Layer 2 of a small transformer language model trained on English Wikipedia (9 layers, counted from 0, width 64).
Take only the direct path to the model's output, skipping the later layers: a vector added to the residual stream pushes a token's score in proportion to its dot product with that token's output vector.

Output vectors of the tokens that the questions are about. A number n stands for (n - 500) times 0.0035.
"ing": 607 364 535 412 320 336 320 260 346 649 243 531 561 470 678 575 305 608 284 503 447 447 425 515 477 524 344 506 441 480 518 662 519 587 358 360 608 540 560 578 540 402 430 504 829 348 610 297 425 345 339 511 316 614 542 631 404 435 677 542 558 446 397 500
"P": 469 357 596 653 413 587 549 639 387 531 350 574 606 487 469 376 493 490 529 430 600 445 525 505 323 335 392 416 498 573 519 458 550 586 543 596 513 569 587 376 535 445 483 525 599 566 563 552 593 652 480 689 474 516 557 453 544 626 518 594 502 500 659 554
"th": 557 470 465 634 512 604 574 540 552 352 545 300 600 473 523 509 529 497 635 623 512 661 507 457 802 745 630 440 473 528 362 738 425 585 356 413 555 518 358 322 530 649 658 584 420 510 709 584 581 639 283 649 321 526 772 728 395 618 564 557 420 555 413 321
"ep": 342 542 482 460 472 720 603 356 848 324 132 180 486 415 438 254 408 624 360 702 516 574 603 537 648 675 223 463 580 391 555 487 523 451 609 602 424 397 558 413 455 479 556 587 561 333 525 303 534 438 651 409 345 461 552 556 554 695 543 444 439 470 440 611
"ur": 480 537 500 451 532 377 442 328 513 520 350 482 403 403 449 593 668 537 577 544 426 516 852 530 579 481 350 413 710 390 560 500 394 463 802 590 210 373 644 630 387 545 560 427 535 697 430 471 432 508 481 632 526 507 553 481 579 353 541 536 497 264 408 550
"en": 549 480 553 303 574 513 718 405 569 483 304 599 594 478 738 554 575 426 382 453 504 497 497 557 475 575 229 397 397 371 601 430 558 388 626 321 560 533 535 545 576 388 323 504 412 402 743 623 496 466 394 455 666 693 556 287 424 554 506 594 579 378 602 426
"mer": 538 407 656 519 616 616 527 441 508 755 326 374 455 471 594 389 610 585 525 519 661 568 311 422 448 549 316 357 488 173 257 664 379 357 210 688 369 364 427 348 548 843 253 178 661 529 599 622 474 445 702 795 317 402 708 253 591 487 500 220 529 415 509 465
"ip": 601 469 572 677 508 532 497 495 720 690 350 548 433 388 712 552 706 745 413 560 353 772 520 531 472 564 518 426 658 321 532 340 450 578 534 541 364 428 517 601 438 648 244 623 468 536 489 441 522 538 420 508 351 439 544 598 568 659 790 635 386 397 786 453
" U": 470 376 458 411 579 494 558 546 445 482 632 434 445 497 449 400 551 485 389 511 504 430 471 547 541 560 487 323 509 462 388 573 502 526 427 586 339 524 407 462 562 477 507 361 489 519 422 525 492 586 453 370 525 486 466 541 565 393 430 484 521 647 478 624
"el": 469 403 391 249 500 702 658 411 735 450 256 343 676 408 513 583 429 348 402 567 611 650 613 559 677 334 572 521 596 446 611 500 517 475 649 535 556 490 443 637 476 367 448 603 571 516 550 589 453 595 554 387 567 597 556 527 590 395 617 685 512 433 571 477
"if": 550 658 438 482 426 446 407 317 388 653 365 399 704 490 534 676 543 572 279 841 604 640 544 415 473 362 626 540 803 437 525 582 315 394 661 341 561 463 531 533 508 763 491 470 512 359 531 428 598 557 341 239 468 287 739 770 531 797 575 526 418 449 642 442
" |": 409 355 417 412 515 370 483 764 433 406 690 617 570 562 399 513 481 403 522 483 410 513 450 392 524 595 627 590 553 555 600 413 683 474 512 598 470 616 677 415 613 568 556 410 518 508 550 408 377 503 527 383 550 430 491 454 356 461 493 586 518 582 446 427
"ue": 767 523 511 185 544 370 640 425 522 532 286 466 487 367 387 203 604 359 416 601 592 755 736 525 247 582 77 222 609 495 533 586 608 362 673 401 262 422 330 383 324 861 505 406 596 714 391 508 503 604 402 605 266 486 456 751 657 500 592 532 565 474 536 504
"–": 611 220 433 651 472 379 318 681 639 488 656 380 481 502 518 510 455 629 597 480 417 486 534 468 559 448 339 595 397 382 472 517 435 582 504 481 477 605 421 445 442 670 464 468 544 655 362 408 512 522 371 452 510 547 429 511 428 506 692 516 539 447 388 623
"==\n": 653 534 500 562 331 440 588 614 694 652 551 639 626 416 586 607 303 348 259 262 629 627 530 407 514 299 520 177 619 570 424 367 745 594 665 608 609 538 589 427 338 524 514 154 432 596 572 404 400 458 541 553 272 560 785 629 672 770 562 569 325 418 230 574
"|---": 500 360 546 507 593 598 523 484 511 685 308 341 655 424 633 261 360 617 285 703 662 560 424 376 512 414 379 125 552 251 398 721 590 602 645 735 596 477 517 243 325 491 287 259 467 649 475 413 509 442 356 683 439 383 439 457 533 488 553 461 297 548 323 642
"uc": 482 572 493 373 442 619 354 506 516 719 247 451 512 455 714 563 554 745 457 522 646 516 655 509 383 567 448 596 504 606 490 662 586 349 734 747 253 328 633 680 554 834 509 287 686 400 333 584 677 368 573 709 486 530 690 593 575 740 657 677 274 400 442 548
"ain": 617 488 688 418 630 392 575 478 407 496 238 491 650 422 529 420 443 717 369 579 504 468 518 508 354 335 382 500 381 157 510 404 467 349 494 416 194 660 420 368 702 601 505 564 461 379 671 511 498 515 472 794 431 184 773 557 640 504 407 494 744 169 520 428
"ary": 515 496 503 331 459 496 319 535 370 808 201 675 549 436 412 530 571 540 332 416 714 424 784 539 332 403 289 486 799 643 427 353 694 533 344 542 478 660 314 286 374 515 573 698 455 410 361 753 526 364 613 415 690 619 664 472 627 704 673 358 467 446 543 267
"er": 611 486 549 302 533 274 597 463 653 493 309 647 568 506 762 596 629 471 524 509 507 480 553 550 534 506 344 500 715 466 596 528 422 524 213 582 476 562 524 607 557 512 339 651 529 500 677 530 615 321 500 406 555 753 449 487 661 396 729 481 582 338 302 488
"C": 498 517 518 572 400 660 447 612 322 636 361 451 678 507 418 291 542 617 566 444 518 522 474 528 451 293 431 420 644 551 521 439 521 616 552 562 348 503 567 388 573 494 652 413 587 625 410 523 594 677 533 592 348 561 494 455 709 537 518 487 421 510 568 563
"ub": 527 594 660 411 431 445 602 444 290 590 228 456 407 423 454 449 509 624 516 699 518 547 611 465 378 558 388 483 528 319 525 355 608 688 510 658 459 250 544 546 319 815 457 426 542 441 435 611 626 422 401 532 353 591 587 506 584 679 578 508 526 297 466 455
" St": 453 354 528 423 472 523 519 574 480 467 628 521 533 531 502 319 464 488 390 477 491 422 537 545 409 529 462 443 542 524 384 646 420 476 382 624 457 487 520 550 581 576 566 384 535 407 352 561 474 642 483 407 554 414 470 619 529 476 468 400 362 537 419 581
"ust": 460 365 771 457 677 323 653 410 527 567 327 562 473 417 653 365 569 434 529 559 553 613 639 500 487 488 396 520 572 449 515 745 479 393 487 697 392 320 383 416 271 795 434 304 638 603 540 266 656 442 576 812 665 152 659 546 630 692 555 572 409 367 521 467
"her": 540 513 409 441 311 472 600 517 552 393 383 604 659 324 478 593 552 524 393 698 558 603 737 468 340 464 541 202 717 238 556 580 370 733 647 268 513 606 343 546 628 648 534 28 580 423 399 790 472 377 635 513 428 496 581 567 399 394 407 238 359 597 450 365
" (": 528 507 597 564 468 346 506 628 468 387 703 520 476 534 401 346 372 457 479 395 568 464 349 538 540 478 579 459 527 434 414 460 495 484 514 532 404 551 540 559 483 539 373 564 493 424 419 534 459 428 476 455 651 526 349 338 528 458 484 538 644 482 450 445
"ment": 355 424 618 718 372 421 585 481 610 664 379 510 609 454 709 661 205 500 260 545 141 772 664 314 374 522 473 340 534 382 303 730 348 460 627 805 630 463 620 462 462 296 352 421 522 624 288 480 522 447 478 708 369 367 500 509 876 435 760 493 712 426 358 368
"ot": 364 530 515 598 437 709 601 520 581 685 377 265 468 447 431 634 624 399 427 454 385 642 537 539 439 591 453 408 374 285 595 306 485 416 364 536 332 470 304 450 534 479 470 563 309 732 660 585 507 491 753 664 563 496 330 625 351 808 614 605 518 299 474 454
"ay": 611 390 768 503 677 573 419 531 361 504 232 327 609 500 389 473 564 428 349 418 692 474 556 481 341 649 448 576 634 483 575 714 738 557 506 783 624 415 433 677 557 626 601 669 405 330 618 626 578 573 493 569 535 358 779 590 434 699 625 282 551 297 515 500

Output weights of attention head 0. The head adds the sum of these rows, row i times number i of z. A number n stands for (n - 500) times 0.0024.
o0: 439 342 647 357 291 576 532 485 525 502 774 582 484 683 479 576 528 596 659 390 450 412 674 459 396 482 400 564 534 531 575 405 528 501 461 588 468 243 553 357 667 606 558 517 314 326 535 384 724 229 272 630 452 481 530 408 557 632 572 657 474 519 532 242
o1: 522 379 412 321 471 626 609 781 586 529 489 422 633 508 457 561 566 367 659 690 534 468 553 377 395 703 423 672 501 492 311 588 425 496 403 401 541 489 452 600 464 536 443 491 591 614 376 455 332 488 449 514 648 461 424 632 522 394 393 442 656 565 498 428
o2: 499 577 711 542 632 196 451 553 646 570 433 545 557 486 537 667 432 628 363 815 318 593 749 441 624 485 522 593 506 579 672 469 421 586 623 558 486 538 609 495 438 332 526 474 425 501 495 465 452 494 415 463 764 415 647 568 508 613 555 750 423 302 495 512
o3: 578 400 470 723 511 441 370 565 667 466 549 460 557 564 348 315 301 474 575 416 280 458 478 533 644 452 417 348 491 473 268 586 431 327 528 476 504 560 502 557 369 307 565 535 634 787 404 401 697 575 780 365 479 612 347 652 424 606 677 418 442 406 658 594
o4: 377 684 573 566 616 507 673 494 471 580 431 305 461 321 590 647 744 631 601 472 542 620 657 354 555 637 449 397 556 527 618 509 543 627 513 403 669 273 358 470 410 580 523 458 439 432 650 399 672 628 529 618 408 485 541 501 476 497 409 657 422 115 596 518
o5: 416 372 588 427 417 406 336 469 632 395 677 612 520 737 393 525 307 448 337 531 361 512 581 545 437 529 639 667 436 469 295 329 472 424 548 613 506 549 467 641 702 486 549 388 527 584 233 231 368 481 412 566 497 510 476 515 525 537 674 620 550 570 373 395
o6: 573 609 592 487 528 298 436 692 641 615 108 453 388 391 541 688 456 395 494 647 527 637 691 642 548 607 355 539 608 445 391 414 368 395 564 458 375 618 422 469 444 309 337 393 595 510 366 531 395 510 465 490 597 562 504 575 422 387 527 629 343 432 286 559
o7: 494 472 538 454 342 736 557 450 559 429 651 277 534 651 441 416 503 458 664 348 409 493 428 528 475 462 646 416 493 414 278 503 523 369 447 433 624 486 444 693 605 604 450 510 448 567 463 457 671 585 583 495 371 480 445 598 496 597 470 297 619 417 501 398
o8: 534 615 646 404 441 256 322 382 577 494 254 493 476 369 423 667 319 540 235 485 583 378 419 448 459 569 341 260 451 557 469 574 303 606 570 562 578 682 410 598 594 480 395 487 384 473 487 436 410 592 417 490 568 590 570 525 456 512 594 424 335 229 430 774
o9: 545 851 388 644 382 550 443 549 623 574 586 745 619 681 685 413 573 611 494 472 642 501 497 620 438 430 586 463 389 608 328 566 473 498 286 528 522 633 513 437 536 495 629 537 538 373 537 336 408 459 544 630 530 786 425 336 657 618 569 629 502 582 686 529
o10: 547 568 684 607 423 351 558 505 599 406 516 499 571 696 567 488 322 485 471 556 615 537 558 606 458 421 489 381 544 311 401 528 417 535 660 531 474 599 426 569 649 446 464 391 403 489 349 498 442 508 507 375 506 685 364 473 487 671 473 546 376 559 515 568
o11: 667 833 751 611 390 442 303 441 599 521 583 422 532 760 484 637 599 631 459 416 492 661 784 530 633 528 568 236 405 651 587 485 482 551 515 562 574 491 445 476 582 444 340 622 280 247 553 228 621 440 598 465 521 336 561 462 345 587 530 623 452 197 590 407
o12: 590 611 598 589 574 262 513 534 542 559 415 499 488 610 540 378 589 612 445 557 495 445 717 474 522 523 455 444 627 623 477 604 539 511 402 536 384 450 502 455 312 602 509 566 520 545 358 377 499 603 733 395 617 504 426 670 614 643 332 603 529 239 553 617
o13: 428 449 471 374 454 376 430 585 521 585 494 671 460 440 496 407 414 306 189 405 410 505 685 581 527 593 250 545 465 492 278 369 691 438 422 724 476 444 362 434 401 406 517 452 521 605 217 386 625 425 467 466 433 360 443 522 360 298 558 447 581 622 286 340
o14: 412 368 497 445 575 622 443 596 395 468 140 627 436 503 390 425 661 571 507 558 298 460 440 418 496 631 583 544 530 344 598 547 584 491 537 562 503 475 476 559 660 392 465 479 663 497 530 287 787 492 320 490 365 183 548 560 438 525 496 474 565 157 403 446
o15: 451 452 625 473 462 338 501 394 471 407 668 425 544 590 340 628 399 446 499 430 521 444 722 553 437 525 377 490 599 505 239 626 531 585 544 597 440 570 463 675 699 597 495 252 406 599 321 405 535 690 492 407 486 527 374 435 646 614 418 414 649 533 579 551
o16: 571 412 621 609 506 535 534 487 337 268 457 532 540 477 523 350 403 564 363 688 519 477 314 662 615 575 404 556 544 304 555 562 537 632 476 384 491 561 591 405 575 434 557 596 395 518 474 338 728 549 530 557 447 265 415 578 558 588 438 421 499 608 507 600
o17: 482 578 482 677 601 543 583 461 585 447 694 431 480 509 597 305 351 668 219 526 492 487 621 380 489 659 681 478 463 676 490 379 432 570 467 506 483 321 624 301 473 516 404 388 428 451 242 502 601 455 563 652 601 395 621 707 395 399 597 393 511 663 379 345
o18: 451 440 491 475 493 478 544 525 513 650 479 394 543 465 495 394 568 463 524 522 496 685 605 776 496 425 512 556 406 348 424 424 520 528 566 486 598 523 542 526 394 469 403 431 553 555 442 488 417 448 425 461 564 368 445 454 518 533 234 529 647 538 490 468
o19: 501 672 420 427 516 804 548 604 570 577 496 534 317 851 448 447 654 557 570 425 602 749 488 346 375 386 719 700 556 598 766 296 613 433 617 517 346 550 523 509 373 443 654 727 570 394 671 462 517 390 471 490 537 533 474 388 509 610 476 545 611 543 448 356
o20: 323 537 328 270 351 401 414 598 496 636 390 642 535 443 617 715 496 536 537 580 438 287 532 611 450 488 578 543 397 643 510 627 559 458 529 488 433 535 677 599 454 562 521 345 577 496 430 701 301 472 437 315 564 516 428 408 619 442 694 558 480 584 595 257
o21: 616 542 575 494 528 660 363 295 622 392 638 517 423 597 446 509 413 592 341 449 528 730 500 603 471 375 651 534 596 688 531 708 469 616 610 425 483 677 528 442 696 587 597 419 480 485 536 459 634 414 552 448 572 409 467 478 510 550 562 273 431 596 531 676
o22: 419 574 299 483 409 502 644 478 477 576 331 563 445 393 529 436 334 383 346 447 525 490 554 674 418 561 546 504 463 509 314 495 626 480 557 499 475 528 616 420 324 277 617 490 485 500 347 605 388 639 380 377 547 383 428 445 505 484 453 282 427 492 511 369
o23: 623 576 587 575 288 391 340 393 790 408 614 532 537 539 340 696 441 392 454 529 444 567 424 622 507 492 496 587 473 440 346 468 455 415 433 519 620 674 270 645 623 251 552 470 582 583 403 383 386 397 333 509 470 564 603 549 462 454 573 553 466 561 547 473
o24: 516 373 482 372 536 439 464 556 477 469 457 649 485 665 501 314 474 294 519 360 376 460 542 854 610 353 562 435 603 454 352 492 701 285 551 679 367 498 650 520 639 638 375 402 472 518 297 547 348 461 505 344 536 309 446 620 573 571 552 396 532 835 310 396
o25: 560 531 497 431 683 496 614 548 472 536 433 331 672 393 487 658 459 567 339 698 593 494 413 448 476 771 701 556 446 352 618 436 330 590 474 383 399 532 557 572 475 474 178 273 614 602 465 658 318 560 368 516 698 222 607 435 494 370 319 357 629 303 410 361
o26: 619 532 550 456 475 528 667 444 471 415 629 479 587 444 533 423 593 471 592 478 591 487 565 582 495 553 439 367 532 449 299 556 491 553 453 505 626 408 525 473 778 627 315 362 368 352 301 371 492 467 518 616 379 441 414 597 478 561 412 378 578 716 501 410
o27: 354 407 554 716 469 517 425 656 505 343 530 633 517 869 419 438 326 589 454 486 550 427 630 544 377 530 745 635 606 459 428 444 641 406 495 540 481 597 441 485 591 476 635 454 473 537 270 365 521 572 383 406 477 414 527 533 518 591 546 433 623 504 590 362
o28: 568 494 443 505 564 378 441 291 456 583 309 368 454 158 511 561 710 564 569 490 473 426 633 483 585 462 519 370 486 585 426 550 498 403 533 632 642 415 520 489 335 496 643 450 561 450 589 520 574 622 706 442 498 311 468 713 487 371 499 633 380 271 391 482
o29: 640 639 531 589 396 416 168 467 807 517 392 478 409 511 489 573 569 542 451 541 481 652 429 554 645 508 523 618 720 536 454 487 427 371 422 407 435 493 420 406 544 461 475 640 801 689 464 342 587 382 588 685 619 844 586 771 526 523 576 539 417 316 431 656
o30: 531 461 514 705 525 459 355 528 491 465 394 511 357 536 382 557 539 369 691 465 430 311 499 285 576 542 423 723 585 563 396 613 427 423 528 454 423 643 507 532 614 513 419 482 644 529 622 419 473 351 622 422 616 730 436 466 431 596 524 404 508 409 492 525
o31: 491 527 614 666 527 609 622 455 577 482 504 326 385 559 480 504 672 494 874 450 523 642 477 652 553 479 439 625 531 574 645 572 510 414 579 321 481 447 385 338 354 405 586 497 627 504 624 675 591 468 550 540 389 583 532 566 557 507 468 697 385 587 642 485
o32: 443 516 380 332 536 675 571 882 325 649 457 504 463 335 541 512 513 472 427 390 508 454 482 320 428 760 29 620 515 577 460 522 419 567 436 481 474 469 376 248 389 352 498 500 576 339 421 353 765 266 435 439 453 342 433 518 327 324 731 465 657 504 330 512
o33: 410 458 662 549 846 546 674 402 417 487 516 467 379 471 409 288 512 506 517 428 465 580 619 530 478 530 390 488 610 564 535 470 647 637 578 344 379 574 609 546 596 724 390 305 443 710 448 562 515 708 447 551 493 370 317 278 468 428 185 457 583 632 530 521
o34: 321 652 593 457 402 405 500 553 482 509 495 446 261 632 632 774 434 628 175 329 413 542 508 578 436 725 483 531 513 709 707 420 455 599 628 367 520 632 219 465 438 542 549 392 573 325 482 402 408 326 355 349 588 409 612 546 396 360 773 628 357 502 505 484
o35: 422 696 501 344 605 520 630 600 419 434 370 506 467 562 700 461 659 512 434 644 592 607 760 471 619 569 391 512 580 383 547 603 559 742 619 579 410 356 555 352 652 598 378 240 490 433 307 395 654 535 597 576 416 460 331 471 458 637 488 372 521 517 432 376
o36: 472 683 651 541 585 362 471 444 585 548 328 458 472 471 553 424 523 650 456 539 361 463 797 581 618 598 406 501 289 510 662 554 411 686 605 581 500 492 509 333 481 451 348 192 633 425 465 533 552 350 467 444 472 456 552 388 300 577 454 577 455 379 528 315
o37: 381 486 626 571 574 634 511 633 467 474 509 521 492 502 583 487 588 744 537 516 459 478 582 246 437 560 527 499 437 587 641 411 493 488 556 278 612 493 311 607 713 662 626 499 586 556 470 401 673 405 775 575 324 364 372 392 385 588 602 589 448 453 636 354
o38: 735 519 576 528 470 600 494 410 502 433 251 442 434 411 490 417 578 395 697 467 611 424 416 551 475 507 331 561 385 652 358 611 467 485 460 525 360 584 772 330 602 466 217 441 331 321 317 660 416 389 575 496 371 386 364 382 324 380 506 405 585 665 275 568
o39: 419 671 380 325 698 558 595 774 703 643 442 632 452 618 734 455 501 344 240 799 439 702 542 425 401 508 411 375 397 659 671 495 424 575 421 433 448 577 331 504 418 392 404 520 437 450 497 327 602 503 429 539 557 300 511 404 559 559 486 380 466 641 400 421
o40: 617 511 438 440 434 240 524 545 432 575 432 529 644 198 559 522 502 482 404 390 475 414 626 734 473 422 543 295 358 438 414 538 492 418 437 699 495 576 640 555 608 572 338 336 598 391 393 532 398 424 460 515 546 500 479 351 586 525 559 542 395 634 522 519
o41: 500 488 344 532 559 728 518 529 351 461 252 567 469 336 547 445 471 506 475 429 527 425 452 240 455 569 347 566 340 579 543 571 551 758 601 617 671 423 497 304 250 364 618 595 385 334 715 390 628 533 520 374 372 329 435 495 230 477 681 344 463 201 400 471
o42: 560 525 362 508 594 493 653 373 443 569 377 575 381 36 575 361 494 584 552 598 486 469 460 201 444 477 393 560 457 620 476 485 393 547 575 426 631 525 627 520 539 392 564 547 612 478 556 452 562 538 646 667 502 479 277 449 369 589 459 405 369 474 551 436
o43: 587 474 635 362 406 372 523 464 515 516 341 495 616 470 478 584 277 598 548 624 535 229 305 738 459 513 561 322 445 397 317 639 365 443 508 338 512 582 663 469 476 534 421 478 403 423 515 559 489 463 350 393 651 287 487 471 581 686 492 515 184 402 569 454
o44: 365 389 450 317 502 689 397 628 309 464 273 368 444 464 451 538 522 541 573 352 575 449 544 558 442 558 324 444 585 567 575 547 396 498 567 496 361 699 621 514 668 532 541 389 492 603 591 688 555 673 514 449 509 554 392 452 598 393 596 246 633 521 391 650
o45: 338 545 476 467 504 475 361 658 529 430 143 489 487 519 612 632 598 663 573 726 579 499 461 804 367 499 718 534 541 404 448 667 528 444 387 232 625 767 378 490 510 609 483 368 664 514 438 441 478 658 325 487 464 437 468 503 624 495 438 491 450 572 651 481
o46: 499 559 610 548 466 560 353 591 531 527 727 635 674 738 440 559 243 357 523 391 701 356 305 510 391 471 375 496 316 526 323 505 365 506 543 457 507 698 441 552 510 443 440 576 336 529 464 349 351 478 518 433 461 585 321 335 460 389 637 614 554 538 537 664
o47: 531 558 551 337 398 541 558 660 413 447 348 481 525 429 565 507 476 514 492 670 510 383 433 324 430 592 395 441 498 575 445 483 412 512 322 543 484 651 573 554 658 438 473 585 439 318 453 527 595 565 481 589 481 548 479 501 512 604 578 420 466 583 463 535
o48: 481 494 484 552 513 404 690 413 630 525 454 690 426 251 628 386 507 207 403 435 286 653 532 471 550 382 544 504 628 537 539 487 524 345 555 405 582 579 633 551 599 306 436 446 451 526 535 709 698 549 342 502 507 488 450 312 439 376 557 455 342 361 433 373
o49: 384 532 625 740 340 360 412 507 634 425 495 432 326 589 473 498 506 482 381 489 494 452 686 349 343 500 487 709 455 661 346 385 649 495 386 549 514 693 391 605 460 507 583 491 398 474 283 542 548 390 475 441 526 560 692 391 445 609 448 592 621 499 397 594
o50: 507 472 377 349 533 488 355 325 480 690 458 492 482 388 383 657 459 453 510 364 640 551 740 543 575 380 649 447 329 485 483 348 451 433 689 600 629 366 347 470 602 705 528 552 497 471 596 489 167 410 601 367 541 401 413 361 453 475 356 368 355 475 490 316
o51: 431 577 499 472 548 619 622 680 577 595 467 546 568 548 503 357 525 589 504 579 455 480 654 492 410 574 506 547 674 466 190 725 557 509 512 416 524 462 570 504 450 437 651 387 667 683 350 324 720 613 449 546 642 427 362 659 532 605 372 522 401 221 547 460
o52: 598 439 592 491 571 438 433 589 438 478 287 472 379 457 498 849 634 520 578 532 570 691 426 491 516 498 367 537 676 514 629 407 533 397 448 221 407 561 488 447 529 566 321 687 260 439 503 439 505 526 556 425 447 362 412 456 544 371 627 585 475 494 382 718
o53: 499 401 477 493 529 420 645 266 496 261 789 262 467 604 557 514 481 480 295 573 504 598 422 466 646 503 680 455 535 453 741 448 502 572 469 671 506 250 502 399 337 588 443 496 317 492 487 607 746 526 549 433 501 398 664 702 596 551 562 357 460 489 474 552
o54: 736 613 465 405 347 617 405 408 518 454 574 553 616 347 468 439 594 674 593 754 638 584 371 443 476 349 547 575 604 444 571 664 308 451 509 543 617 601 685 455 727 305 588 677 543 375 447 620 749 375 474 583 578 457 484 715 496 550 586 528 536 481 572 525
o55: 540 406 561 554 591 663 499 543 447 418 464 368 510 653 495 576 496 581 386 429 583 563 338 599 447 553 585 570 465 568 780 494 573 595 588 491 305 494 545 462 358 586 513 492 455 529 533 505 480 497 490 536 427 396 643 507 576 346 557 468 614 637 339 751
o56: 389 536 509 443 499 554 219 599 619 454 472 475 475 710 586 514 612 422 381 516 455 669 655 417 581 426 694 482 405 575 759 399 493 461 605 699 494 372 298 515 652 574 466 520 572 559 476 268 629 555 807 621 295 654 448 549 410 347 737 501 562 396 340 509
o57: 487 330 481 453 454 516 458 551 455 506 521 579 547 508 585 539 380 441 504 572 410 456 636 578 564 375 621 501 476 438 534 474 445 462 593 557 568 489 628 463 466 453 625 609 348 511 719 533 526 515 527 394 646 435 473 517 599 599 580 444 286 373 611 410
o58: 534 506 413 474 324 513 513 337 559 497 617 379 447 439 451 516 510 485 534 466 528 527 265 501 470 493 498 391 389 520 544 499 365 372 415 515 648 458 379 582 540 429 485 716 480 330 480 466 540 322 487 486 423 489 746 600 491 644 455 308 527 472 501 629
o59: 460 389 508 504 557 698 362 651 479 606 476 501 448 654 397 495 362 556 617 453 596 499 344 644 433 532 494 375 609 455 618 473 536 495 588 416 363 458 564 440 549 576 455 622 582 735 546 425 472 526 381 561 596 506 482 483 475 362 457 494 406 405 498 600
o60: 425 536 380 441 287 538 435 704 570 393 453 427 515 536 644 532 634 588 492 596 516 504 433 617 566 596 673 463 383 491 792 445 444 441 318 535 547 605 398 506 640 521 420 493 699 519 498 676 541 353 534 521 480 649 640 526 505 483 699 375 567 593 684 378
o61: 526 425 526 535 584 499 507 607 407 522 806 686 683 399 619 559 244 571 308 546 416 413 506 491 556 499 528 505 291 424 602 427 322 616 504 280 551 472 452 531 654 709 369 446 546 608 598 415 341 212 612 617 615 472 467 105 447 514 563 388 368 720 649 297
o62: 396 599 603 547 606 662 431 495 541 550 547 216 609 549 537 561 569 568 758 576 666 582 415 620 483 526 338 348 271 394 464 490 362 508 428 324 465 566 255 527 435 564 407 353 554 699 521 608 523 657 710 629 231 593 417 371 472 401 342 676 533 541 546 674
o63: 379 390 428 422 453 454 391 464 497 309 341 603 322 591 451 502 525 357 356 504 379 495 601 705 608 578 496 544 650 574 542 651 664 528 392 608 423 553 429 470 631 571 552 356 488 616 437 496 604 665 400 375 498 439 571 615 600 429 557 132 603 582 516 471

Each question shows a token from some text and the vector z that the head gathered there. A number n stands for (n - 500) times 0.0053.

"e": 617 599 619 315 464 520 497 390 435 190 367 443 444 660 656 374 503 546 661 482 678 389 497 459 515 751 390 498 524 391 373 527 639 518 770 454 700 558 428 458 524 548 389 627 391 606 376 388 392 493 584 451 467 558 438 608 426 517 413 579 583 668 427 497
Which of these tokens does it push down most? "C"

"ot": 634 600 565 445 519 514 500 443 474 525 424 499 489 534 422 553 399 391 462 467 615 401 417 594 396 392 485 391 548 518 555 512 540 365 468 469 515 485 469 489 567 456 539 375 509 417 408 583 459 529 550 377 475 490 523 401 595 535 553 379 635 522 445 572
Which two tokens does it push up most, strongest first? "er", "ary"

",": 474 409 488 524 508 432 408 495 526 451 530 475 545 440 458 490 542 567 472 468 462 506 544 433 453 477 489 516 520 426 446 514 450 525 495 470 508 515 493 470 471 544 558 517 479 421 468 506 523 504 479 458 452 588 528 519 434 491 575 482 462 473 471 479
Which of these tokens does it push down most? "er"

" of": 561 403 568 525 430 688 473 493 582 388 584 505 471 632 445 653 481 638 450 338 505 517 561 542 596 448 604 494 545 421 425 344 323 588 410 609 528 427 557 481 572 463 601 440 423 272 468 502 716 527 495 469 362 645 514 408 605 499 490 402 378 470 382 567
Which three tokens does it push up most, strongest first? "ment", "==\n", " St"

"er": 710 362 559 267 574 571 480 373 426 615 465 666 545 602 548 524 412 630 521 605 459 500 454 469 629 464 553 588 539 388 425 422 518 515 645 477 581 508 475 456 690 431 363 408 407 368 412 456 464 735 481 450 480 476 374 602 423 413 505 442 410 468 327 431
Which of these tokens does it push up most? "==\n"

"an": 364 374 521 496 656 473 392 512 603 568 423 511 562 476 548 516 396 540 530 501 487 403 535 319 441 728 459 387 551 512 438 299 386 678 351 570 605 425 357 451 576 525 600 484 558 354 509 448 541 302 554 594 280 474 439 446 516 418 434 596 392 515 552 369
Which of these tokens does it push up most? "|---"

"od": 454 480 491 516 356 477 489 362 546 736 556 447 611 422 240 364 479 579 475 530 521 548 553 471 523 360 481 443 487 541 422 467 376 426 471 292 373 346 527 567 529 483 530 626 374 465 623 501 400 440 549 432 487 483 502 520 377 576 509 576 425 547 411 392
Which three tokens does it push up most, strongest first? "==\n", " (", "ary"

"p": 517 428 550 535 519 516 690 369 567 391 420 471 435 698 682 386 457 454 464 455 507 416 504 572 538 540 422 455 533 602 646 464 706 501 623 432 616 486 583 515 511 616 516 508 459 466 484 424 636 510 516 447 633 362 355 475 468 442 498 600 419 553 420 522
Which of these tokens does it push up most? "ing"

" for": 583 627 559 612 503 525 436 517 554 333 392 373 504 510 557 535 499 483 337 365 546 490 465 504 489 419 440 433 581 575 590 442 636 394 526 435 370 440 408 436 402 631 522 531 527 358 445 527 501 412 435 596 535 618 521 478 445 612 490 523 393 432 307 596
Which of these tokens does it push up most? "ay"

" d": 582 499 453 447 539 558 437 518 425 583 480 587 419 452 518 461 444 368 519 589 539 493 451 567 521 448 520 460 493 529 496 511 385 464 472 494 461 508 472 425 503 465 453 477 447 516 520 447 488 415 625 445 539 463 475 461 558 523 478 513 541 516 540 468
Which of these tokens does it push down most? "|---"

"3": 624 522 368 607 425 667 452 587 409 554 510 500 356 573 500 500 532 432 492 507 341 514 336 697 514 341 585 531 385 649 606 548 522 434 411 421 407 576 507 405 438 390 461 401 407 417 651 472 466 492 541 420 527 425 518 453 624 440 568 552 517 638 584 455
Which of these tokens does it push up most? "–"

" n": 508 607 521 494 535 488 513 516 445 414 387 482 468 551 502 498 382 448 530 542 516 456 458 558 427 451 481 372 619 499 521 522 561 472 431 443 490 447 487 511 444 532 577 327 526 383 399 512 518 469 558 451 448 492 566 409 589 496 539 441 524 370 481 548
Which of these tokens does it push down most? " ("

" com": 464 550 538 494 610 398 509 355 488 472 347 316 530 533 560 463 483 575 442 426 609 455 616 356 282 608 449 366 664 456 507 474 691 537 387 611 584 488 576 497 514 748 798 455 542 429 379 519 550 368 490 624 440 489 569 449 433 516 394 454 407 485 505 493
Which of these tokens does it push up most? "|---"

"nt": 536 432 494 642 551 558 439 598 473 537 549 647 614 427 502 583 473 478 475 487 506 463 563 578 586 393 588 544 534 594 619 537 300 501 504 510 505 516 449 372 506 391 527 492 398 440 417 440 655 504 558 504 498 556 446 330 486 529 547 395 498 432 317 559
Which of these tokens does it push up most? "==\n"

"l": 562 449 465 426 505 495 462 498 422 604 397 565 498 478 582 449 394 429 481 726 571 480 436 469 510 424 430 532 507 492 526 510 550 471 524 434 463 562 506 556 483 477 465 370 571 504 499 529 482 560 473 430 561 377 497 548 598 442 520 518 554 407 500 493
Which of these tokens does it push down most? "|---"

"a": 370 413 592 511 414 444 583 365 534 549 606 454 655 389 370 506 618 469 501 392 479 491 496 533 649 565 482 503 543 643 420 574 214 483 492 437 450 319 399 400 623 217 374 687 428 606 441 473 464 396 410 480 506 584 543 561 322 520 462 514 489 452 427 516
Which of these tokens does it push up most? "if"